Layer 18 of a small transformer language model trained on English Wikipedia (21 layers, counted from 0, width 128).
A neuron's activation on a vector x is squared ReLU(weights . x), where the dot is the dot product.

Input weights of the MLP neurons that the questions are about. A number n stands for (n - 500) times 0.0016.
n29: 658 479 546 441 209 583 254 739 479 705 509 333 550 474 638 517 422 559 524 428 746 459 628 387 380 430 760 914 405 652 406 479 463 430 577 676 478 613 645 513 725 641 500 443 500 484 534 349 274 405 676 674 581 663 500 517 345 382 496 539 601 695 444 333 431 700 396 694 314 433 419 455 299 533 580 544 408 303 584 624 982 442 670 554 384 509 491 462 457 344 530 416 622 404 568 624 214 483 590 620 546 508 450 604 552 504 640 268 309 606 372 533 262 414 293 683 116 714 612 483 386 466 384 312 504 589 328 644
n44: 400 346 496 635 518 557 534 410 629 449 452 539 974 339 427 482 553 691 369 218 410 479 525 649 537 451 558 471 371 357 530 597 464 714 481 511 435 328 489 541 504 183 418 538 395 464 418 788 602 526 313 504 418 504 660 306 354 652 563 597 631 440 319 482 403 404 605 455 335 518 656 564 440 600 588 434 391 504 609 558 533 532 548 416 541 379 726 394 375 267 507 521 576 545 519 338 259 617 411 671 434 558 347 550 598 716 367 471 334 423 411 572 808 368 549 482 648 449 493 496 614 511 587 584 437 239 577 412
n77: 789 628 399 453 528 443 586 310 485 612 863 387 343 526 442 544 528 445 599 674 552 305 432 547 306 349 467 423 432 471 571 800 468 256 718 550 741 678 658 526 581 420 613 489 518 496 645 591 617 425 426 360 578 433 225 515 387 592 304 511 347 432 485 681 440 533 576 545 418 529 341 429 459 355 522 570 341 368 467 604 365 596 518 409 369 640 186 387 640 293 500 531 500 654 585 500 449 602 479 478 482 613 485 547 523 657 482 273 408 592 333 321 692 706 447 528 438 456 651 431 632 693 554 496 600 555 529 438
n84: 597 431 558 536 638 575 432 458 570 343 674 538 776 378 595 560 503 381 510 587 362 474 737 582 483 418 540 609 578 510 530 594 438 469 627 524 462 424 383 500 699 510 631 462 520 494 560 378 538 619 429 580 503 473 622 419 730 430 373 733 276 633 483 520 470 784 422 460 368 526 450 522 591 676 503 329 320 297 576 623 622 568 560 569 585 333 386 490 527 317 543 509 425 541 447 253 533 283 687 379 276 487 540 646 480 378 603 550 553 387 587 419 570 494 646 564 304 566 454 484 540 336 438 395 490 513 332 563
n115: 437 473 266 430 572 564 584 390 555 365 311 462 267 472 430 433 818 551 459 386 787 451 623 531 429 818 488 699 653 582 397 389 481 435 500 545 411 465 458 625 551 537 742 456 362 678 298 438 568 528 508 398 504 548 441 599 678 481 395 763 737 508 496 627 357 618 373 555 480 523 681 375 789 360 504 825 774 447 263 523 543 667 445 562 265 726 365 617 387 656 320 578 625 403 339 550 543 430 489 520 422 453 403 423 416 290 653 640 378 488 461 297 717 523 576 349 235 531 343 434 555 570 446 434 390 465 527 410
n122: 581 453 293 717 415 350 541 344 631 482 617 338 453 600 561 387 366 471 594 665 467 465 368 593 378 605 637 536 589 525 559 665 475 545 610 417 209 543 240 620 722 606 686 534 457 468 692 655 676 444 625 434 489 692 508 474 669 689 493 426 417 466 586 263 648 214 597 469 377 304 463 627 393 475 515 500 450 507 406 575 352 532 570 259 726 511 500 819 661 474 376 386 500 624 416 400 475 540 267 666 504 514 467 600 422 594 429 344 577 493 463 589 595 395 604 346 458 420 464 428 649 453 475 410 361 453 265 511
n142: 337 662 511 569 287 707 733 620 604 618 504 243 626 457 626 162 597 512 396 562 634 422 784 450 676 389 584 508 451 708 480 430 470 652 407 641 524 596 492 357 477 512 645 221 424 321 484 404 274 738 249 411 480 421 287 336 541 530 290 492 580 361 714 641 539 675 610 388 543 619 652 541 821 325 535 309 420 339 600 663 389 707 535 595 461 540 500 592 512 622 450 632 540 511 403 394 615 374 493 473 458 515 554 451 429 492 432 477 620 504 613 545 566 530 524 362 484 454 352 458 407 129 413 588 329 423 611 527
n155: 445 493 376 428 511 243 611 708 518 475 434 507 604 368 561 515 469 504 785 595 629 444 649 496 650 552 374 507 627 399 434 536 489 432 420 477 669 378 843 572 757 733 619 593 493 437 350 658 344 456 661 551 540 632 312 551 556 399 672 518 446 444 700 557 463 533 351 520 758 619 322 517 537 493 359 428 511 644 324 553 278 518 558 607 544 481 443 572 381 441 424 387 343 435 689 415 572 121 447 354 518 532 378 496 448 561 511 338 565 449 558 380 475 510 426 368 401 669 574 471 323 600 472 154 413 511 568 507
n161: 368 413 514 406 539 410 574 433 489 450 646 339 518 485 442 394 444 453 688 489 604 342 681 536 592 616 565 453 720 478 768 320 554 364 482 583 632 496 671 682 522 598 616 410 232 634 566 579 597 418 345 536 482 780 410 265 528 577 597 493 648 359 340 557 360 730 629 326 648 529 708 704 268 475 431 454 632 574 547 276 302 327 478 314 474 597 364 424 605 444 420 655 552 528 467 365 677 554 500 445 312 245 395 553 459 587 539 561 526 427 606 486 398 332 574 490 251 359 489 471 449 558 429 643 602 355 532 529
n191: 415 420 469 434 493 424 740 678 437 510 560 554 580 461 570 535 415 686 507 489 500 615 479 427 568 565 409 412 418 605 543 457 562 649 359 803 485 434 679 655 549 536 327 348 621 469 536 765 594 601 660 440 607 425 458 564 534 578 406 536 465 439 471 521 482 599 393 513 306 406 680 442 557 412 605 437 545 486 587 500 274 312 458 483 471 630 694 643 388 414 475 567 254 287 578 562 531 281 497 354 661 573 660 638 303 598 452 385 348 346 539 342 405 141 227 351 381 458 311 448 489 660 476 552 539 609 510 416
n273: 399 481 443 427 384 500 555 662 349 458 562 500 722 780 561 516 579 623 422 835 433 313 439 397 437 444 542 543 345 662 429 457 770 492 383 597 721 454 379 446 539 367 500 476 363 440 339 427 452 559 653 492 359 433 249 375 470 556 360 351 569 528 595 702 587 551 401 711 283 446 749 571 406 582 562 341 618 274 465 455 362 654 765 538 532 616 633 573 444 460 500 662 372 460 710 254 458 439 395 645 596 381 711 523 457 789 632 454 772 299 590 383 516 743 437 530 516 319 610 439 589 527 386 523 317 299 427 550
n352: 414 577 345 560 566 403 662 675 517 593 578 483 313 705 288 521 442 611 738 513 352 393 525 496 769 601 458 573 467 496 405 267 706 442 414 291 429 424 676 393 526 469 603 708 466 492 587 615 430 566 435 362 180 500 690 474 669 286 361 387 585 710 333 529 491 362 546 496 395 892 405 599 340 641 748 356 799 596 364 588 602 500 487 415 500 482 500 338 262 356 684 646 381 589 448 370 385 403 558 210 423 661 551 630 614 807 821 581 642 504 534 216 552 802 509 545 274 627 328 326 491 720 425 546 285 513 589 586
n364: 461 455 752 529 363 589 635 500 577 583 293 810 602 565 315 503 484 545 522 636 448 457 453 516 614 665 532 548 691 404 637 367 674 457 539 547 580 433 651 580 262 383 444 712 408 593 747 398 616 559 559 435 559 565 336 493 413 648 350 467 525 437 572 437 379 429 661 425 467 526 400 466 357 425 471 473 421 503 452 670 513 372 649 408 484 540 617 599 236 477 542 622 427 524 532 428 564 462 431 542 452 608 589 406 438 417 375 353 529 368 396 560 439 494 585 519 351 427 519 481 510 446 352 395 377 539 615 738
n380: 368 500 518 373 472 358 641 241 606 320 405 395 406 467 608 529 683 500 318 562 674 370 621 435 415 560 688 325 710 612 426 643 500 534 331 398 659 496 589 427 671 451 634 489 378 437 456 482 395 422 522 518 515 515 496 408 486 601 563 371 781 567 276 271 459 603 582 432 467 833 507 648 334 651 286 577 543 401 428 667 518 550 540 349 559 380 599 703 478 682 369 338 406 528 551 450 814 428 408 599 525 597 601 660 567 533 539 547 584 366 427 440 207 584 545 398 342 395 446 724 351 565 407 543 452 504 431 591
n381: 496 573 377 492 488 801 712 524 569 725 471 335 395 446 484 549 422 589 363 635 392 457 607 516 681 291 532 382 611 192 562 315 512 605 529 530 420 613 560 512 484 605 316 466 420 351 512 488 487 575 418 549 747 467 306 895 394 672 209 426 637 492 483 716 314 549 692 199 475 342 381 449 558 524 289 530 648 401 762 576 315 524 623 793 707 454 365 488 408 375 419 388 408 481 798 647 391 653 622 586 468 673 605 277 438 383 528 561 594 541 565 448 210 476 579 484 363 641 496 315 297 472 611 632 520 334 593 520
n382: 500 570 621 389 444 534 517 399 773 729 437 600 643 534 590 629 592 747 452 271 264 528 528 451 332 776 377 355 649 529 722 508 573 547 325 646 534 537 459 446 496 633 544 496 313 472 487 467 768 648 534 442 672 328 388 559 504 365 394 626 451 737 581 317 311 625 777 434 390 644 758 332 408 404 318 400 419 677 607 674 451 106 421 569 462 325 608 570 683 551 388 316 445 575 429 346 422 844 404 831 702 443 607 658 420 607 484 446 525 446 587 553 363 408 631 389 635 406 516 631 459 533 549 398 413 174 365 624
n411: 560 234 453 356 504 427 413 475 366 350 579 360 364 557 482 500 450 600 632 511 595 568 598 851 624 477 459 404 478 448 477 504 288 546 433 488 666 603 638 574 411 319 489 404 361 795 474 452 695 420 681 373 432 564 625 436 640 550 390 666 669 580 595 328 466 631 515 660 428 530 496 748 654 579 548 551 449 468 286 107 471 688 425 606 326 443 605 367 737 405 556 493 630 412 339 584 607 574 399 658 692 320 434 562 473 578 366 415 481 667 343 547 545 504 553 439 284 445 391 389 325 500 667 342 556 511 577 645
n430: 560 517 514 441 348 521 422 422 462 483 619 413 562 468 455 378 392 670 527 511 472 238 766 449 493 289 452 354 646 552 412 563 514 388 616 598 529 462 640 594 538 373 822 263 404 588 468 483 453 596 631 577 845 164 489 574 497 543 420 811 300 561 439 473 511 511 527 464 329 555 647 661 630 621 483 398 301 612 514 541 565 456 427 387 457 475 569 787 432 400 326 576 288 503 420 568 507 435 470 197 355 510 493 527 475 646 554 486 420 510 549 558 619 527 504 339 588 514 452 579 598 448 432 493 374 580 452 528
n434: 691 492 229 625 415 254 807 252 409 530 393 533 556 473 526 218 595 580 369 450 577 449 530 388 600 449 655 587 500 424 723 673 642 555 381 524 500 496 470 386 759 528 390 316 295 518 462 530 559 383 481 405 554 523 558 535 672 361 355 519 323 605 434 234 782 603 590 439 380 523 569 504 642 379 549 592 687 430 726 519 485 363 458 583 663 512 639 500 684 593 610 432 367 302 443 411 360 489 382 492 704 406 387 686 364 663 578 231 328 447 554 481 561 445 446 548 548 508 582 500 348 579 560 376 489 602 858 443

Each question shows a token from some text and the vector x that enters the MLP there. A number n stands for (n - 500) times 0.014.

" P": 456 377 529 534 571 504 507 518 558 412 493 391 191 487 572 429 449 386 628 419 439 498 454 563 682 438 526 377 385 683 446 485 551 556 549 590 532 661 351 454 417 632 462 483 517 426 396 495 514 525 375 554 484 445 400 434 610 581 532 533 463 397 613 477 579 566 388 537 568 545 637 438 600 488 475 403 595 434 539 313 627 437 354 531 400 454 620 397 661 481 635 596 460 380 550 558 486 622 618 438 760 524 364 535 510 489 389 491 582 532 320 353 413 491 495 687 511 589 621 419 633 449 616 482 518 632 661 222
The neuron with the highest activation: n411

"6": 524 633 591 671 510 537 523 450 619 583 511 505 564 461 561 471 445 504 532 550 650 663 396 513 587 247 454 464 497 559 394 388 589 409 521 448 479 526 543 344 328 382 417 587 600 445 395 480 495 485 419 436 534 604 296 707 703 432 663 386 391 425 467 620 680 510 515 571 490 548 601 571 474 499 412 595 469 512 589 559 631 290 578 419 502 333 744 471 512 523 589 439 461 355 396 441 515 583 561 525 441 599 584 528 534 333 568 598 406 506 356 500 415 307 463 547 618 387 520 306 507 550 474 513 398 609 497 494
The neuron with the highest activation: n364

" f": 594 479 617 498 603 664 440 358 582 531 388 596 592 466 615 472 525 408 536 389 536 487 371 643 477 473 734 557 533 552 463 268 503 293 573 299 392 466 531 530 523 657 439 519 393 440 250 501 355 325 398 449 440 483 502 404 389 613 443 320 444 481 453 484 477 440 409 618 657 670 557 536 654 520 451 489 684 449 478 436 515 502 490 459 494 478 450 619 522 550 572 525 539 492 575 658 636 515 649 439 535 452 348 429 661 540 278 551 510 519 480 447 622 503 494 509 453 484 700 418 623 457 458 521 382 532 772 323
Which neuron fires most, and how strongly? n115, at about 14

" Che": 451 387 585 350 606 644 514 382 454 393 354 489 439 492 523 412 646 386 480 568 586 595 466 481 554 519 563 487 432 696 574 470 484 492 490 395 387 685 276 568 416 659 573 320 417 394 588 522 601 485 531 543 406 568 431 528 755 537 572 548 428 462 430 371 622 494 563 615 549 494 403 539 537 562 607 504 588 399 687 215 600 343 268 526 578 230 453 437 540 509 575 604 427 421 480 519 621 563 507 385 568 718 431 518 468 492 667 368 571 605 487 469 400 561 500 669 439 454 491 512 513 515 599 494 512 485 577 218
The two highest activations, in order: n434, n411

" G": 362 425 663 537 417 523 516 411 547 484 565 532 442 390 466 550 520 329 674 574 497 571 454 498 549 338 672 328 400 585 345 407 628 455 686 449 371 487 526 326 449 632 397 485 398 389 399 490 390 451 341 627 486 655 393 523 586 588 603 523 437 425 534 542 486 424 535 654 463 600 588 505 550 578 478 511 597 543 684 264 614 382 618 502 450 350 543 445 455 564 606 403 536 412 601 729 481 534 552 609 600 616 497 385 636 438 599 597 486 488 381 369 420 377 443 530 476 467 570 379 535 441 626 559 486 576 716 191
The neuron with the highest activation: n381

"42": 446 565 653 567 466 509 536 436 625 489 468 517 492 437 534 466 331 561 615 543 562 653 339 518 588 439 527 493 472 589 463 535 558 388 483 527 507 529 488 462 451 487 386 601 582 385 476 474 557 494 421 481 343 581 261 718 522 401 626 491 483 392 367 636 536 366 572 599 417 446 561 495 590 516 448 674 550 464 612 470 624 351 602 393 524 476 618 419 522 644 570 418 368 530 560 485 431 642 524 415 440 587 540 459 563 116 471 661 531 516 520 595 397 428 603 606 595 408 490 285 470 485 507 507 526 548 586 344
Which neuron fires most, and how strongly? n381, at about 23

";": 452 497 506 526 559 466 482 433 665 566 533 707 455 378 541 599 440 388 414 451 693 648 656 657 456 537 522 714 461 815 536 537 469 478 458 457 476 501 422 441 424 241 394 521 471 482 334 416 318 506 478 549 349 454 408 591 771 552 508 488 309 481 438 555 489 469 357 638 690 512 537 562 503 590 488 553 576 426 555 479 540 463 551 422 484 383 531 528 562 475 452 473 560 561 380 490 463 505 471 543 490 479 410 591 599 406 547 769 500 655 393 420 461 353 656 468 468 476 455 315 527 361 531 409 551 614 437 432
Which neuron fires most, and how strongly? n115, at about 28

"le": 455 429 652 525 540 516 637 363 646 517 389 599 377 527 435 577 500 510 655 493 542 592 452 463 585 416 515 367 388 742 566 525 507 596 446 496 481 575 405 349 528 524 342 480 535 549 497 531 451 526 590 729 638 583 237 536 637 473 758 575 276 439 439 536 600 652 424 566 559 644 503 389 641 524 513 407 524 527 632 311 558 410 464 438 480 459 486 429 308 536 463 472 459 480 518 486 506 475 498 294 376 533 490 524 406 383 602 544 566 579 430 442 479 356 506 564 589 486 581 418 551 538 435 611 411 574 448 435
The neuron with the highest activation: n191

"ain": 509 523 651 625 520 598 558 420 684 519 470 478 664 420 617 399 554 457 630 431 627 630 457 435 395 371 465 506 430 597 422 360 532 623 501 437 502 582 381 389 487 390 419 493 287 477 447 455 678 373 469 588 513 540 398 554 661 541 653 583 380 367 526 564 596 559 497 587 545 583 598 444 599 483 521 489 468 454 683 309 675 227 556 452 470 344 425 471 523 625 522 460 557 439 540 589 419 412 495 347 617 658 451 473 506 303 674 635 538 442 544 448 467 486 487 574 423 498 531 357 460 392 385 657 278 510 652 452
The neuron with the highest activation: n142

"ont": 397 584 661 530 530 484 559 479 658 523 477 572 499 552 569 581 457 491 626 601 571 543 510 462 572 472 529 571 537 431 424 430 478 449 587 561 555 491 462 548 497 506 489 539 546 463 464 435 441 420 604 626 385 426 94 554 475 507 713 624 382 381 454 550 549 605 448 611 600 624 484 508 655 584 414 408 519 478 631 270 590 316 313 400 437 538 408 522 339 512 586 467 515 388 470 455 536 508 475 443 521 504 480 499 520 489 526 464 554 513 545 489 440 423 422 483 564 527 609 419 600 509 542 560 435 637 512 279
Which neuron fires most, and how strongly? n155, at about 28

" United": 341 502 592 485 582 469 745 463 614 471 479 597 475 476 428 444 352 333 747 487 473 664 467 563 442 291 487 554 485 697 710 534 495 587 499 496 602 416 404 539 462 414 458 553 673 546 268 527 595 453 483 509 473 564 298 445 644 500 591 570 275 433 488 523 608 600 550 643 491 590 561 481 708 602 417 407 548 458 594 459 514 345 490 461 460 339 428 492 497 478 607 470 452 479 529 571 456 620 593 545 401 520 446 535 433 323 473 506 459 561 411 440 483 285 533 517 457 408 545 474 566 526 461 640 358 618 424 550
The three highest activations, in order: n84, n191, n161

" D": 482 286 553 682 541 569 536 343 431 337 461 495 336 482 488 583 427 354 785 458 499 630 531 662 649 375 414 407 390 704 459 351 665 386 507 465 436 569 628 413 420 516 489 527 635 363 462 423 450 477 407 592 398 594 475 421 570 470 476 627 394 524 606 513 647 390 493 586 505 588 577 468 567 554 339 508 470 573 681 334 631 398 582 479 433 370 531 511 532 607 609 498 584 401 486 560 485 662 580 502 626 558 574 409 614 515 513 476 522 465 407 416 496 394 398 562 486 508 458 479 555 528 455 505 496 560 641 119
The neuron with the highest activation: n411

"z": 405 491 504 607 466 515 659 432 525 480 423 726 437 533 563 491 488 551 696 490 493 512 454 517 604 460 482 550 580 711 505 586 432 466 417 428 590 549 439 589 439 480 544 396 527 512 339 439 476 343 599 488 537 460 202 413 513 532 696 537 403 493 443 418 670 592 457 655 507 642 641 344 519 568 464 554 480 548 409 429 576 346 554 446 484 406 457 696 219 516 462 506 380 369 570 503 482 463 544 384 471 509 550 379 506 451 515 559 540 584 532 545 436 382 606 581 514 464 670 365 494 504 510 637 532 567 442 361
The neuron with the highest activation: n155

" not": 397 520 520 461 568 724 357 552 471 520 509 607 552 564 517 381 392 502 504 391 730 461 368 608 526 507 563 519 587 695 285 412 450 417 398 371 389 450 498 590 407 497 525 602 505 509 329 351 461 359 578 470 414 428 409 562 427 735 475 524 335 503 451 537 417 607 426 443 612 602 568 436 570 475 337 481 636 625 472 555 557 466 492 489 489 338 503 528 377 626 548 353 263 376 630 563 427 415 551 379 530 502 483 339 629 472 556 565 753 559 631 543 523 591 586 628 529 493 551 536 472 597 553 369 476 609 511 589
Which neuron fires most, and how strongly? n155, at about 20

"á": 349 458 630 538 663 560 453 390 505 532 458 573 564 405 540 567 579 457 653 363 511 738 502 423 693 534 441 575 506 867 677 500 456 448 438 420 484 554 431 491 443 393 421 279 372 476 464 392 532 400 546 543 445 464 440 566 528 493 622 353 518 383 469 398 593 403 527 683 551 536 560 464 305 536 394 531 446 558 535 438 409 360 506 571 540 421 444 599 375 523 463 455 574 574 743 473 465 677 558 422 600 526 505 461 536 599 418 473 556 692 568 594 460 339 656 616 314 314 539 348 494 605 571 501 504 374 456 297
The three highest activations, in order: n382, n161, n44

"ter": 432 395 667 549 550 483 540 375 597 423 416 406 495 389 570 440 426 436 692 534 692 651 407 529 530 492 451 613 504 662 360 530 518 471 494 523 488 585 249 685 409 450 368 380 433 385 526 419 516 578 647 594 466 495 334 491 555 538 692 498 398 422 429 552 544 621 610 522 518 548 425 427 501 617 429 419 355 433 483 299 456 460 345 466 473 447 295 582 312 513 579 493 402 508 534 596 501 485 532 487 609 573 547 463 517 547 659 481 461 583 578 517 541 417 502 515 476 732 662 442 621 650 488 728 420 415 533 414
Which neuron fires most, and how strongly? n191, at about 2

"ed": 474 298 716 549 452 637 513 537 580 434 586 528 332 454 558 530 356 492 655 543 361 524 599 612 515 407 538 442 477 724 428 436 437 510 367 420 497 489 378 412 364 452 504 464 444 379 235 340 523 355 510 540 514 539 387 494 546 461 719 406 494 532 496 581 548 436 706 565 545 672 476 460 617 637 395 415 481 461 538 466 651 307 390 446 558 551 603 562 273 525 545 574 406 430 405 561 589 494 571 411 504 583 439 577 546 490 595 428 577 589 404 490 577 539 510 745 587 428 467 518 562 442 471 794 369 578 545 408
The two highest activations, in order: n352, n430